Layer 5 of a small transformer language model trained on English Wikipedia (11 layers, counted from 0, width 96).
Take only the direct path to the model's output, skipping the later layers: a vector added to the residual stream pushes a token's score in proportion to its dot product with that token's output vector.

Output vectors of the tokens that the questions are about. A number n stands for (n - 128) times 0.011.
"ut": 91, 144, 102, 117, 158, 116, 166, 135, 116, 146, 147, 109, 144, 117, 91, 136, 143, 104, 115, 173, 148, 125, 170, 99, 87, 89, 137, 173, 147, 128, 86, 101, 68, 119, 128, 124, 120, 159, 147, 105, 130, 174, 164, 88, 89, 121, 120, 137, 127, 119, 171, 83, 115, 186, 178, 153, 97, 131, 136, 132, 131, 153, 125, 145, 175, 151, 152, 173, 124, 125, 158, 189, 140, 90, 54, 118, 130, 165, 129, 102, 111, 118, 83, 122, 114, 119, 116, 119, 71, 120, 100, 161, 156, 156, 97, 116
"ig": 109, 161, 144, 99, 111, 157, 130, 95, 103, 78, 130, 99, 146, 119, 123, 127, 145, 166, 133, 106, 96, 139, 108, 109, 101, 155, 86, 134, 142, 143, 142, 147, 137, 106, 91, 141, 146, 179, 117, 158, 97, 146, 85, 104, 120, 87, 130, 131, 130, 125, 174, 81, 126, 152, 44, 109, 134, 139, 100, 84, 153, 137, 139, 153, 149, 192, 124, 171, 143, 192, 136, 92, 143, 126, 152, 80, 190, 162, 71, 125, 118, 125, 125, 175, 166, 101, 140, 137, 139, 98, 78, 145, 111, 160, 134, 149
"ag": 114, 157, 176, 97, 131, 96, 123, 133, 115, 150, 159, 139, 161, 122, 81, 130, 144, 145, 122, 116, 147, 85, 93, 128, 134, 157, 184, 113, 199, 128, 147, 186, 68, 146, 117, 104, 150, 100, 110, 105, 56, 138, 68, 141, 145, 84, 97, 63, 129, 135, 116, 171, 130, 167, 111, 137, 144, 143, 66, 99, 155, 147, 130, 141, 142, 128, 66, 131, 157, 181, 102, 78, 137, 160, 144, 99, 147, 147, 111, 140, 153, 160, 127, 155, 149, 119, 93, 128, 104, 105, 111, 132, 166, 152, 88, 150
" e": 117, 129, 122, 134, 112, 124, 143, 119, 157, 109, 162, 115, 103, 112, 131, 134, 133, 144, 153, 108, 155, 140, 112, 124, 141, 126, 136, 149, 148, 125, 168, 150, 160, 126, 159, 139, 122, 82, 128, 147, 134, 124, 98, 123, 159, 121, 78, 131, 123, 175, 127, 141, 150, 137, 127, 84, 110, 106, 136, 104, 107, 136, 132, 86, 122, 107, 167, 117, 117, 140, 132, 155, 134, 142, 146, 124, 128, 96, 114, 109, 132, 94, 157, 122, 74, 114, 141, 151, 132, 140, 166, 127, 129, 106, 105, 102
"ad": 110, 182, 148, 141, 97, 93, 149, 105, 144, 97, 121, 95, 174, 161, 145, 94, 175, 98, 106, 108, 163, 148, 144, 108, 151, 131, 109, 186, 168, 135, 168, 119, 90, 190, 133, 103, 131, 130, 125, 78, 85, 133, 126, 150, 105, 125, 117, 133, 128, 115, 111, 157, 128, 167, 80, 136, 95, 107, 113, 123, 134, 170, 153, 149, 144, 144, 168, 95, 124, 178, 142, 117, 118, 125, 135, 146, 162, 141, 112, 115, 120, 97, 148, 105, 158, 162, 72, 106, 109, 65, 59, 95, 95, 158, 137, 143
"ot": 151, 152, 140, 140, 102, 158, 155, 105, 126, 149, 137, 117, 130, 182, 71, 246, 127, 129, 138, 150, 120, 50, 140, 145, 70, 127, 100, 142, 105, 132, 119, 134, 78, 151, 87, 132, 45, 102, 204, 104, 133, 118, 138, 137, 156, 115, 110, 96, 151, 179, 145, 136, 122, 162, 93, 132, 98, 117, 125, 152, 106, 142, 147, 102, 164, 89, 123, 98, 107, 166, 125, 159, 75, 111, 153, 99, 132, 143, 117, 129, 123, 140, 119, 123, 155, 141, 129, 125, 101, 138, 94, 139, 127, 162, 131, 146
"od": 124, 171, 124, 112, 91, 93, 103, 102, 148, 154, 110, 132, 108, 153, 82, 154, 123, 88, 110, 141, 172, 100, 109, 114, 118, 126, 169, 193, 170, 124, 151, 117, 73, 124, 82, 84, 129, 102, 197, 120, 170, 169, 158, 111, 144, 82, 113, 107, 138, 144, 129, 113, 124, 157, 134, 121, 95, 124, 163, 68, 122, 194, 146, 130, 137, 54, 82, 169, 129, 169, 146, 123, 162, 67, 154, 109, 99, 148, 93, 130, 170, 115, 224, 127, 137, 171, 133, 107, 86, 102, 126, 130, 114, 162, 136, 128
"it": 141, 126, 186, 108, 101, 65, 112, 100, 191, 113, 132, 100, 113, 108, 120, 146, 96, 126, 109, 85, 90, 149, 129, 93, 147, 92, 81, 141, 137, 154, 136, 100, 110, 127, 103, 147, 148, 154, 106, 136, 165, 112, 143, 88, 120, 131, 140, 77, 133, 157, 113, 105, 115, 111, 125, 184, 106, 131, 131, 78, 145, 168, 165, 137, 159, 106, 99, 126, 171, 141, 115, 187, 167, 67, 109, 109, 159, 199, 115, 158, 120, 154, 120, 152, 103, 121, 150, 130, 127, 124, 117, 159, 130, 152, 142, 158
"ine": 160, 160, 162, 170, 161, 65, 170, 103, 200, 38, 91, 117, 180, 69, 83, 153, 97, 158, 56, 166, 95, 131, 119, 154, 204, 133, 115, 147, 183, 116, 122, 116, 85, 129, 70, 115, 130, 90, 164, 86, 101, 142, 144, 128, 129, 177, 126, 114, 133, 140, 161, 138, 142, 114, 76, 129, 112, 123, 124, 120, 144, 119, 104, 167, 140, 143, 108, 152, 157, 161, 111, 82, 126, 133, 129, 112, 80, 133, 138, 115, 147, 129, 138, 134, 106, 137, 116, 129, 158, 105, 104, 158, 109, 169, 136, 125
"$": 98, 139, 105, 161, 157, 131, 141, 168, 164, 135, 68, 128, 82, 158, 105, 164, 91, 234, 104, 101, 184, 84, 105, 161, 89, 119, 124, 145, 175, 170, 135, 129, 125, 94, 157, 124, 160, 203, 123, 164, 71, 157, 130, 110, 66, 165, 89, 110, 121, 119, 136, 100, 123, 90, 144, 52, 63, 122, 131, 172, 120, 159, 111, 108, 151, 128, 73, 172, 155, 196, 153, 149, 122, 126, 111, 105, 141, 134, 151, 118, 127, 135, 113, 111, 119, 86, 153, 114, 145, 134, 129, 160, 111, 101, 89, 103
"ed": 126, 122, 171, 113, 96, 95, 91, 137, 147, 104, 146, 86, 182, 135, 111, 127, 161, 110, 134, 151, 110, 112, 129, 142, 116, 150, 139, 167, 92, 123, 186, 130, 124, 68, 176, 94, 167, 170, 114, 155, 133, 143, 108, 183, 132, 121, 152, 79, 115, 132, 133, 93, 132, 106, 101, 168, 129, 116, 74, 170, 130, 125, 145, 137, 120, 112, 80, 90, 144, 137, 146, 148, 123, 150, 136, 163, 94, 179, 95, 123, 187, 93, 122, 147, 143, 93, 115, 131, 92, 98, 47, 146, 165, 155, 124, 128
"ar": 92, 94, 202, 77, 170, 106, 153, 128, 112, 66, 157, 87, 108, 119, 138, 157, 163, 148, 93, 138, 159, 92, 182, 85, 133, 125, 162, 101, 165, 114, 109, 123, 119, 148, 134, 126, 114, 96, 113, 103, 110, 95, 109, 120, 150, 113, 112, 142, 126, 135, 138, 163, 101, 147, 96, 160, 128, 123, 101, 137, 141, 194, 127, 123, 126, 111, 98, 180, 163, 129, 143, 139, 79, 173, 123, 135, 117, 165, 101, 170, 103, 132, 121, 162, 133, 128, 104, 130, 119, 112, 102, 121, 126, 153, 157, 132
"===": 124, 128, 129, 155, 139, 115, 91, 198, 104, 66, 75, 149, 168, 118, 162, 102, 97, 130, 90, 124, 143, 99, 61, 122, 163, 128, 74, 94, 187, 87, 161, 102, 159, 109, 121, 166, 161, 184, 110, 177, 91, 142, 139, 118, 86, 142, 92, 94, 120, 165, 155, 111, 148, 108, 157, 79, 103, 81, 161, 118, 128, 107, 125, 142, 157, 181, 81, 113, 101, 139, 164, 128, 190, 158, 110, 137, 86, 69, 111, 101, 118, 115, 195, 163, 138, 141, 173, 121, 102, 161, 210, 162, 105, 129, 138, 106
"ul": 157, 90, 149, 128, 123, 104, 119, 135, 135, 71, 155, 115, 132, 162, 84, 164, 143, 86, 144, 94, 124, 96, 136, 77, 114, 109, 106, 164, 141, 92, 89, 62, 111, 93, 150, 166, 89, 202, 167, 164, 90, 127, 127, 187, 169, 140, 149, 130, 123, 113, 181, 165, 108, 102, 120, 129, 110, 159, 120, 84, 108, 94, 125, 132, 141, 133, 163, 201, 115, 139, 141, 171, 105, 177, 131, 55, 141, 106, 110, 127, 129, 155, 159, 126, 133, 148, 80, 129, 128, 122, 128, 118, 91, 171, 130, 148
"uc": 151, 107, 150, 101, 93, 115, 114, 108, 114, 119, 153, 117, 73, 125, 158, 109, 155, 101, 132, 86, 69, 142, 174, 105, 144, 110, 117, 122, 152, 108, 113, 153, 129, 66, 102, 95, 100, 173, 106, 154, 67, 189, 124, 105, 129, 106, 150, 164, 129, 96, 128, 80, 121, 172, 124, 133, 113, 166, 127, 86, 149, 220, 172, 199, 158, 136, 112, 117, 125, 173, 158, 122, 152, 149, 126, 81, 115, 67, 107, 100, 144, 98, 113, 182, 126, 112, 141, 206, 113, 123, 119, 158, 95, 170, 175, 149
"{": 154, 102, 165, 188, 112, 144, 93, 153, 139, 142, 106, 105, 130, 166, 147, 106, 69, 189, 74, 120, 103, 87, 104, 153, 131, 132, 82, 110, 189, 174, 164, 94, 96, 144, 181, 103, 200, 166, 195, 185, 92, 164, 117, 79, 170, 144, 100, 82, 124, 155, 63, 155, 136, 136, 146, 71, 68, 128, 144, 93, 155, 113, 116, 73, 155, 124, 94, 191, 167, 69, 156, 132, 92, 206, 123, 71, 159, 77, 153, 129, 161, 51, 181, 94, 61, 105, 104, 125, 157, 130, 120, 128, 112, 144, 168, 132
"rom": 140, 173, 154, 149, 199, 131, 159, 148, 103, 113, 155, 142, 162, 95, 97, 126, 118, 158, 136, 157, 122, 69, 129, 110, 192, 84, 170, 141, 135, 119, 167, 61, 73, 147, 64, 71, 98, 124, 115, 151, 170, 183, 145, 153, 83, 141, 125, 145, 134, 134, 129, 167, 133, 115, 153, 138, 92, 172, 98, 128, 133, 115, 88, 184, 132, 115, 67, 167, 91, 133, 126, 109, 122, 74, 125, 72, 203, 61, 123, 108, 84, 86, 125, 137, 44, 187, 145, 157, 139, 110, 151, 132, 99, 174, 165, 110
"ong": 82, 121, 115, 94, 82, 102, 146, 105, 171, 74, 40, 145, 145, 147, 102, 122, 118, 177, 103, 127, 135, 120, 164, 162, 151, 165, 124, 141, 107, 91, 121, 121, 139, 81, 75, 114, 128, 186, 172, 141, 93, 119, 130, 89, 116, 99, 136, 149, 132, 58, 140, 111, 138, 135, 122, 130, 103, 104, 181, 126, 136, 205, 129, 197, 129, 193, 119, 107, 128, 195, 156, 93, 103, 72, 109, 134, 73, 164, 123, 118, 151, 175, 117, 136, 108, 135, 162, 126, 129, 132, 141, 130, 112, 176, 152, 155
" the": 116, 116, 96, 122, 134, 159, 133, 141, 136, 111, 133, 120, 150, 102, 158, 89, 96, 173, 159, 147, 160, 154, 134, 145, 151, 114, 138, 147, 109, 150, 141, 140, 168, 77, 120, 148, 115, 111, 132, 158, 136, 114, 143, 110, 113, 136, 148, 112, 131, 184, 100, 158, 149, 100, 120, 103, 121, 125, 145, 115, 108, 149, 149, 118, 132, 138, 116, 143, 127, 112, 99, 157, 144, 129, 121, 123, 133, 82, 99, 114, 99, 131, 106, 82, 145, 173, 91, 139, 129, 102, 121, 115, 125, 122, 135, 112
"ver": 128, 150, 56, 159, 81, 87, 165, 123, 84, 137, 145, 155, 84, 96, 88, 132, 122, 175, 109, 195, 149, 115, 147, 71, 110, 133, 187, 127, 112, 188, 116, 154, 159, 81, 137, 119, 117, 154, 144, 156, 129, 136, 98, 145, 135, 103, 153, 106, 130, 93, 181, 77, 142, 111, 149, 139, 61, 108, 172, 99, 117, 144, 143, 193, 162, 151, 75, 149, 148, 177, 182, 176, 126, 85, 81, 146, 143, 167, 129, 133, 84, 99, 73, 153, 137, 151, 121, 99, 93, 147, 117, 91, 147, 142, 107, 87
"ation": 196, 112, 131, 137, 162, 117, 110, 111, 132, 87, 159, 97, 128, 187, 91, 128, 144, 83, 128, 170, 131, 106, 89, 154, 183, 135, 150, 153, 235, 108, 197, 120, 53, 90, 155, 171, 130, 135, 93, 129, 111, 101, 157, 68, 135, 161, 80, 102, 113, 146, 120, 102, 124, 130, 64, 170, 114, 96, 178, 163, 150, 125, 138, 122, 152, 169, 116, 97, 117, 155, 147, 134, 112, 137, 78, 124, 108, 193, 107, 132, 104, 127, 110, 87, 172, 107, 131, 179, 134, 167, 47, 150, 76, 139, 77, 108
"id": 145, 172, 185, 148, 50, 94, 142, 135, 172, 118, 113, 102, 133, 135, 133, 142, 110, 136, 90, 139, 175, 92, 111, 147, 98, 95, 157, 179, 122, 99, 85, 110, 115, 158, 98, 54, 155, 169, 121, 95, 95, 68, 123, 125, 136, 126, 139, 138, 122, 141, 158, 76, 136, 129, 106, 139, 108, 119, 104, 65, 159, 67, 169, 149, 148, 200, 126, 197, 170, 148, 120, 160, 112, 147, 105, 129, 128, 108, 129, 151, 144, 119, 128, 93, 155, 130, 150, 125, 93, 112, 152, 109, 149, 138, 137, 150

Each question shows what one neuron of this layer's MLP adds at an activation of 1. A number n stands for (n - 128) times 0.0027.

n125: 83, 173, 157, 80, 162, 119, 106, 167, 156, 141, 186, 114, 101, 108, 90, 105, 148, 147, 92, 137, 147, 122, 117, 135, 156, 86, 148, 147, 150, 101, 79, 169, 105, 130, 104, 151, 114, 95, 165, 150, 97, 96, 149, 125, 127, 114, 116, 161, 120, 96, 141, 129, 134, 136, 94, 52, 163, 121, 142, 137, 81, 134, 129, 136, 130, 112, 147, 113, 137, 114, 112, 160, 138, 155, 141, 123, 175, 169, 109, 122, 175, 105, 114, 153, 170, 109, 78, 128, 110, 98, 67, 148, 171, 154, 94, 168
Pushed down most: "==="

n208: 118, 149, 119, 127, 101, 112, 116, 103, 101, 199, 174, 157, 144, 115, 157, 81, 105, 108, 157, 102, 168, 146, 184, 70, 125, 144, 101, 101, 123, 119, 86, 143, 100, 139, 184, 164, 169, 141, 111, 127, 66, 132, 116, 157, 140, 124, 176, 110, 118, 115, 148, 93, 110, 163, 96, 139, 142, 91, 94, 94, 154, 132, 116, 130, 111, 100, 102, 107, 108, 126, 159, 105, 69, 138, 199, 133, 187, 120, 151, 94, 134, 127, 170, 119, 144, 119, 146, 114, 125, 118, 109, 159, 133, 166, 116, 131
Pushed down most: "ine"

n66: 184, 98, 120, 128, 163, 141, 105, 128, 111, 138, 154, 65, 147, 150, 119, 144, 143, 118, 139, 132, 138, 153, 86, 124, 116, 149, 160, 135, 147, 106, 151, 151, 76, 136, 107, 175, 156, 109, 149, 102, 114, 130, 121, 93, 102, 153, 92, 102, 99, 88, 157, 120, 149, 78, 133, 91, 66, 189, 96, 116, 161, 134, 141, 112, 102, 197, 132, 156, 78, 157, 107, 111, 156, 113, 96, 149, 145, 129, 107, 140, 133, 183, 145, 157, 140, 131, 112, 72, 99, 78, 121, 139, 170, 108, 150, 146
Which of these tokens does it push up most? "ag"

n245: 96, 136, 113, 130, 97, 124, 146, 150, 129, 142, 117, 124, 192, 157, 122, 128, 135, 141, 161, 122, 140, 79, 168, 102, 109, 165, 129, 184, 150, 111, 179, 147, 136, 159, 106, 118, 162, 109, 110, 123, 79, 130, 139, 177, 98, 116, 164, 128, 126, 108, 123, 129, 134, 137, 121, 82, 64, 109, 105, 195, 107, 124, 139, 163, 126, 119, 142, 163, 129, 118, 93, 141, 140, 130, 95, 122, 86, 156, 123, 155, 136, 77, 109, 97, 135, 98, 195, 148, 115, 108, 92, 119, 150, 138, 71, 130
Which of these tokens does it push up most? "ed"

n147: 176, 113, 177, 112, 124, 176, 163, 113, 138, 159, 104, 144, 66, 98, 108, 177, 88, 147, 94, 75, 110, 141, 167, 164, 150, 126, 145, 137, 125, 127, 120, 134, 110, 145, 141, 114, 136, 110, 139, 115, 85, 79, 106, 128, 155, 159, 112, 117, 149, 49, 98, 164, 184, 120, 104, 154, 138, 116, 119, 96, 133, 106, 134, 128, 130, 150, 186, 127, 161, 132, 123, 85, 158, 125, 171, 97, 128, 99, 138, 113, 118, 144, 172, 137, 149, 112, 164, 154, 152, 110, 165, 44, 98, 72, 86, 160
Which of these tokens does it push up most? "id"

n239: 113, 121, 107, 164, 158, 110, 206, 159, 134, 82, 102, 90, 150, 181, 169, 109, 170, 139, 97, 144, 132, 138, 126, 74, 124, 128, 118, 175, 94, 107, 71, 121, 135, 139, 112, 118, 157, 118, 100, 122, 154, 88, 127, 108, 146, 147, 106, 130, 89, 136, 122, 103, 154, 101, 169, 159, 188, 111, 128, 144, 68, 149, 122, 140, 133, 100, 98, 137, 106, 161, 99, 167, 133, 119, 116, 106, 116, 111, 102, 98, 134, 103, 148, 79, 156, 134, 195, 127, 119, 133, 139, 159, 112, 82, 155, 168
Pushed down most: "ag"

n57: 135, 96, 139, 106, 159, 143, 69, 141, 106, 124, 122, 164, 142, 144, 170, 137, 149, 161, 145, 84, 115, 125, 126, 111, 185, 115, 106, 169, 144, 141, 100, 154, 172, 105, 160, 143, 173, 126, 125, 135, 146, 160, 123, 149, 118, 128, 144, 118, 62, 158, 135, 134, 163, 92, 131, 75, 138, 150, 159, 119, 134, 153, 154, 88, 76, 120, 103, 117, 81, 103, 119, 106, 154, 124, 161, 115, 93, 117, 140, 81, 127, 124, 162, 124, 126, 106, 153, 137, 81, 155, 117, 144, 125, 138, 65, 123
Which of these tokens does it push up most? "==="

n187: 106, 134, 101, 148, 76, 143, 166, 118, 166, 107, 154, 174, 136, 140, 83, 144, 103, 176, 89, 135, 159, 66, 133, 110, 106, 111, 102, 105, 105, 176, 106, 142, 102, 143, 129, 117, 93, 166, 102, 126, 101, 112, 142, 106, 137, 119, 143, 150, 123, 93, 150, 119, 108, 159, 195, 133, 136, 137, 86, 121, 140, 164, 134, 79, 127, 153, 72, 123, 81, 151, 164, 157, 146, 96, 124, 147, 124, 156, 154, 118, 90, 61, 139, 95, 151, 185, 136, 172, 135, 196, 83, 154, 182, 135, 119, 79
Which of these tokens does it push up most? "ver"

n23: 89, 108, 146, 99, 122, 99, 141, 202, 101, 122, 149, 98, 101, 181, 110, 132, 100, 93, 98, 97, 104, 97, 148, 131, 101, 130, 125, 126, 74, 175, 201, 119, 110, 155, 102, 115, 103, 94, 200, 146, 199, 125, 128, 149, 82, 138, 113, 165, 93, 165, 159, 85, 136, 79, 135, 91, 203, 126, 102, 148, 156, 72, 98, 139, 149, 99, 89, 163, 128, 112, 119, 151, 142, 114, 139, 101, 159, 147, 88, 162, 131, 182, 142, 143, 121, 136, 119, 116, 141, 150, 135, 187, 113, 144, 146, 123
Which of these tokens does it push up most? "rom"

n248: 133, 127, 138, 139, 159, 143, 122, 107, 74, 120, 147, 88, 103, 128, 123, 123, 182, 142, 171, 109, 147, 85, 142, 129, 128, 110, 137, 141, 70, 91, 110, 110, 131, 108, 139, 123, 140, 78, 153, 132, 143, 170, 163, 95, 62, 116, 61, 153, 142, 133, 137, 126, 91, 135, 162, 181, 84, 146, 149, 138, 136, 139, 124, 147, 173, 180, 142, 119, 159, 142, 133, 128, 136, 127, 136, 56, 160, 167, 103, 113, 137, 163, 96, 116, 83, 112, 139, 168, 79, 131, 140, 136, 123, 126, 113, 135
Which three tokens does it push up most, strongest first? "ut", "rom", "uc"

n169: 126, 89, 165, 160, 178, 118, 144, 119, 107, 177, 107, 105, 108, 115, 144, 104, 204, 120, 67, 112, 141, 142, 116, 73, 164, 100, 133, 195, 74, 125, 97, 152, 110, 87, 168, 126, 119, 96, 131, 143, 171, 150, 124, 83, 118, 110, 104, 164, 145, 150, 139, 108, 153, 111, 118, 130, 89, 132, 106, 98, 157, 139, 72, 115, 156, 109, 129, 89, 174, 107, 149, 115, 122, 169, 79, 92, 107, 180, 166, 113, 91, 99, 139, 201, 143, 56, 163, 125, 156, 152, 162, 101, 128, 160, 118, 179
Pushed down most: " the"

n38: 156, 99, 134, 153, 132, 73, 96, 87, 122, 97, 137, 116, 141, 94, 131, 116, 157, 163, 135, 129, 95, 168, 125, 185, 133, 111, 119, 101, 123, 170, 151, 100, 120, 134, 104, 122, 107, 134, 163, 114, 101, 120, 152, 139, 168, 164, 135, 124, 89, 104, 145, 166, 146, 114, 152, 100, 115, 145, 155, 117, 196, 115, 131, 138, 122, 75, 143, 153, 190, 137, 96, 89, 124, 93, 143, 122, 102, 114, 123, 121, 151, 146, 99, 156, 112, 114, 85, 102, 118, 105, 119, 168, 131, 138, 157, 136
Which two tokens does it push up most, strongest first? "ine", "{"

n199: 156, 116, 128, 180, 131, 148, 111, 128, 148, 130, 126, 151, 94, 144, 132, 124, 137, 133, 139, 104, 124, 135, 121, 132, 80, 86, 96, 79, 127, 142, 123, 120, 142, 118, 139, 155, 174, 156, 129, 111, 135, 122, 133, 98, 153, 126, 168, 208, 145, 142, 145, 106, 128, 120, 154, 83, 125, 156, 153, 99, 105, 151, 184, 93, 98, 115, 83, 89, 108, 177, 137, 97, 176, 120, 130, 144, 140, 145, 128, 125, 79, 85, 172, 62, 136, 110, 110, 104, 129, 166, 110, 114, 121, 138, 101, 117
Which of these tokens does it push up most? "$"

n3: 169, 150, 149, 122, 126, 204, 112, 43, 117, 137, 137, 190, 129, 132, 114, 112, 166, 108, 119, 124, 100, 91, 135, 121, 112, 103, 153, 143, 129, 110, 156, 153, 161, 160, 125, 103, 118, 79, 112, 160, 121, 98, 145, 123, 82, 107, 130, 109, 117, 114, 110, 79, 177, 162, 155, 111, 73, 157, 115, 159, 116, 137, 127, 104, 108, 158, 115, 148, 130, 122, 137, 132, 127, 120, 127, 157, 122, 153, 78, 161, 125, 116, 163, 126, 122, 136, 126, 129, 118, 131, 88, 122, 124, 176, 178, 112
Which of these tokens does it push up most? "od"

n81: 114, 87, 69, 168, 136, 126, 65, 125, 107, 171, 116, 191, 112, 97, 136, 92, 92, 171, 119, 75, 152, 152, 130, 143, 127, 148, 101, 159, 142, 106, 136, 106, 110, 157, 101, 146, 136, 80, 144, 129, 128, 159, 96, 98, 96, 107, 116, 178, 105, 137, 148, 128, 136, 71, 120, 134, 116, 140, 148, 117, 135, 145, 155, 133, 187, 127, 110, 145, 110, 117, 114, 115, 151, 149, 124, 121, 105, 155, 140, 146, 86, 144, 115, 170, 155, 133, 92, 111, 136, 146, 127, 122, 181, 163, 142, 97
Pushed down most: "ed"

n190: 147, 41, 161, 173, 149, 100, 98, 173, 132, 137, 102, 116, 166, 128, 128, 150, 146, 200, 135, 106, 106, 114, 146, 140, 146, 105, 101, 106, 181, 172, 121, 143, 98, 159, 126, 170, 106, 133, 166, 157, 62, 24, 148, 143, 107, 124, 128, 141, 110, 149, 129, 137, 149, 132, 118, 143, 111, 117, 157, 163, 125, 171, 88, 137, 130, 91, 146, 120, 144, 133, 97, 109, 162, 97, 96, 138, 130, 144, 177, 107, 64, 163, 73, 187, 168, 108, 66, 114, 122, 116, 140, 108, 102, 107, 87, 119
Which of these tokens does it push up most? "$"

n22: 147, 107, 154, 100, 170, 143, 86, 109, 66, 96, 103, 165, 97, 120, 164, 144, 161, 124, 152, 138, 109, 163, 122, 99, 149, 93, 149, 130, 76, 163, 149, 85, 191, 109, 104, 145, 163, 173, 116, 149, 81, 116, 147, 131, 136, 141, 128, 147, 150, 157, 137, 118, 164, 101, 162, 130, 97, 134, 114, 154, 185, 117, 81, 144, 164, 106, 79, 91, 144, 157, 117, 141, 104, 105, 133, 74, 76, 155, 132, 140, 119, 89, 170, 104, 110, 125, 97, 129, 129, 118, 87, 128, 146, 191, 144, 92
Which of these tokens does it push up most? "ed"

n181: 131, 127, 157, 141, 102, 96, 117, 107, 152, 101, 104, 99, 84, 122, 143, 140, 125, 122, 147, 154, 112, 139, 168, 169, 96, 150, 50, 155, 129, 136, 130, 110, 113, 149, 95, 170, 126, 130, 127, 80, 113, 143, 148, 62, 86, 123, 220, 133, 131, 165, 144, 142, 101, 165, 87, 84, 178, 124, 76, 115, 131, 146, 107, 40, 97, 154, 133, 107, 198, 41, 153, 156, 136, 94, 100, 159, 88, 126, 131, 132, 155, 130, 179, 179, 158, 127, 121, 104, 147, 135, 120, 152, 156, 153, 128, 172
Which of these tokens does it push up most? "it"

n16: 89, 125, 125, 106, 171, 132, 105, 104, 135, 159, 149, 167, 154, 126, 164, 108, 202, 124, 117, 117, 63, 86, 99, 121, 100, 109, 138, 136, 141, 139, 118, 136, 123, 103, 159, 158, 122, 166, 134, 84, 124, 104, 88, 137, 107, 117, 122, 141, 107, 117, 89, 115, 164, 157, 132, 130, 118, 136, 158, 137, 97, 61, 132, 131, 117, 129, 97, 158, 135, 144, 132, 149, 170, 110, 141, 168, 115, 149, 73, 135, 156, 136, 117, 106, 100, 191, 159, 130, 162, 142, 94, 109, 131, 134, 141, 131
Pushed down most: "ine"

n242: 183, 143, 134, 116, 99, 194, 137, 80, 119, 133, 95, 92, 103, 142, 122, 110, 105, 157, 105, 141, 93, 114, 149, 89, 149, 115, 176, 147, 79, 158, 87, 158, 102, 132, 105, 108, 138, 82, 157, 168, 104, 89, 123, 144, 166, 94, 157, 131, 115, 136, 117, 105, 161, 146, 161, 126, 134, 137, 95, 187, 129, 136, 121, 127, 111, 81, 148, 137, 128, 128, 115, 107, 132, 88, 132, 147, 156, 123, 129, 161, 143, 131, 125, 126, 138, 119, 136, 109, 163, 124, 119, 103, 142, 139, 138, 157
Which of these tokens does it push up most? "ot"

n32: 130, 117, 130, 138, 182, 150, 142, 93, 145, 168, 154, 147, 137, 72, 154, 148, 176, 166, 193, 146, 98, 113, 107, 114, 92, 129, 82, 120, 155, 149, 119, 115, 114, 153, 144, 144, 80, 118, 141, 106, 154, 134, 160, 103, 118, 124, 95, 134, 107, 138, 98, 119, 162, 111, 121, 151, 121, 89, 65, 107, 77, 119, 153, 105, 140, 146, 200, 78, 107, 155, 139, 103, 153, 115, 117, 106, 161, 119, 116, 111, 126, 125, 132, 149, 149, 163, 121, 145, 99, 119, 122, 111, 182, 72, 144, 94
Which two tokens does it push up most, strongest first? "ot", " e"

n37: 94, 99, 133, 104, 140, 100, 132, 125, 140, 169, 134, 100, 141, 113, 160, 167, 141, 119, 160, 127, 103, 98, 114, 143, 66, 140, 94, 130, 164, 107, 146, 122, 153, 102, 132, 138, 89, 135, 101, 73, 142, 162, 117, 168, 119, 118, 109, 166, 111, 76, 75, 113, 160, 151, 133, 146, 194, 147, 92, 81, 164, 131, 143, 129, 121, 132, 77, 151, 142, 134, 107, 144, 143, 82, 114, 120, 109, 139, 110, 82, 148, 142, 134, 132, 122, 133, 164, 157, 158, 113, 89, 152, 161, 161, 129, 125
Which of these tokens does it push up most? "uc"

n135: 76, 121, 121, 108, 123, 120, 130, 137, 164, 91, 133, 111, 121, 113, 134, 186, 223, 113, 80, 97, 153, 110, 185, 96, 100, 162, 120, 137, 134, 165, 159, 117, 155, 112, 170, 89, 199, 177, 137, 160, 124, 131, 80, 129, 95, 96, 150, 100, 106, 124, 157, 151, 144, 140, 112, 174, 172, 181, 99, 105, 35, 88, 163, 134, 71, 109, 69, 125, 102, 154, 119, 115, 136, 85, 129, 137, 146, 119, 110, 91, 177, 88, 143, 131, 162, 62, 128, 106, 120, 157, 174, 160, 91, 126, 164, 170
Which two tokens does it push up most, strongest first? "ed", "ig"

n219: 133, 130, 89, 119, 72, 137, 107, 141, 96, 119, 76, 148, 75, 94, 164, 136, 103, 137, 61, 183, 148, 117, 195, 184, 91, 140, 55, 107, 158, 101, 141, 74, 114, 133, 108, 124, 148, 105, 72, 145, 171, 143, 91, 140, 111, 148, 96, 123, 154, 135, 105, 106, 153, 146, 107, 152, 151, 151, 161, 137, 142, 97, 167, 178, 121, 111, 169, 103, 109, 147, 100, 126, 133, 168, 152, 107, 104, 107, 137, 129, 147, 190, 139, 135, 122, 167, 129, 125, 105, 134, 143, 113, 138, 138, 114, 148
Which of these tokens does it push up most? "==="

n206: 114, 153, 116, 127, 131, 144, 98, 123, 180, 183, 132, 127, 97, 113, 126, 131, 98, 99, 147, 91, 130, 163, 126, 156, 94, 125, 90, 155, 165, 126, 149, 124, 122, 118, 104, 117, 135, 152, 173, 123, 114, 73, 149, 119, 169, 123, 104, 120, 104, 159, 150, 157, 179, 133, 121, 102, 141, 122, 104, 108, 95, 156, 157, 141, 157, 143, 131, 135, 117, 105, 151, 110, 99, 165, 165, 108, 117, 112, 123, 110, 107, 76, 137, 130, 155, 128, 126, 120, 95, 114, 106, 133, 107, 183, 135, 94
Which of these tokens does it push up most? "{"

n173: 133, 112, 138, 102, 168, 129, 182, 140, 115, 98, 142, 115, 139, 181, 83, 144, 125, 144, 154, 143, 158, 113, 174, 110, 104, 94, 130, 112, 101, 162, 71, 130, 135, 123, 106, 115, 135, 97, 151, 134, 112, 112, 103, 101, 103, 154, 75, 96, 169, 127, 144, 113, 144, 88, 126, 191, 70, 132, 137, 132, 120, 146, 97, 138, 115, 146, 111, 139, 156, 113, 154, 96, 131, 97, 126, 170, 113, 147, 89, 203, 154, 122, 101, 158, 193, 134, 136, 102, 151, 114, 132, 166, 119, 108, 128, 138
Which two tokens does it push up most, strongest first? "ar", "ver"

n87: 129, 124, 81, 138, 143, 121, 115, 148, 45, 175, 139, 166, 135, 107, 138, 147, 145, 198, 141, 142, 148, 119, 190, 120, 98, 161, 157, 112, 121, 115, 117, 135, 83, 117, 125, 122, 95, 191, 94, 130, 129, 96, 168, 125, 57, 115, 106, 105, 115, 113, 108, 137, 178, 132, 154, 159, 128, 141, 138, 202, 134, 106, 148, 52, 138, 124, 135, 115, 167, 107, 131, 149, 130, 134, 150, 134, 82, 125, 120, 140, 88, 131, 140, 94, 161, 144, 149, 108, 73, 117, 148, 160, 110, 127, 116, 63
Pushed down most: "ine"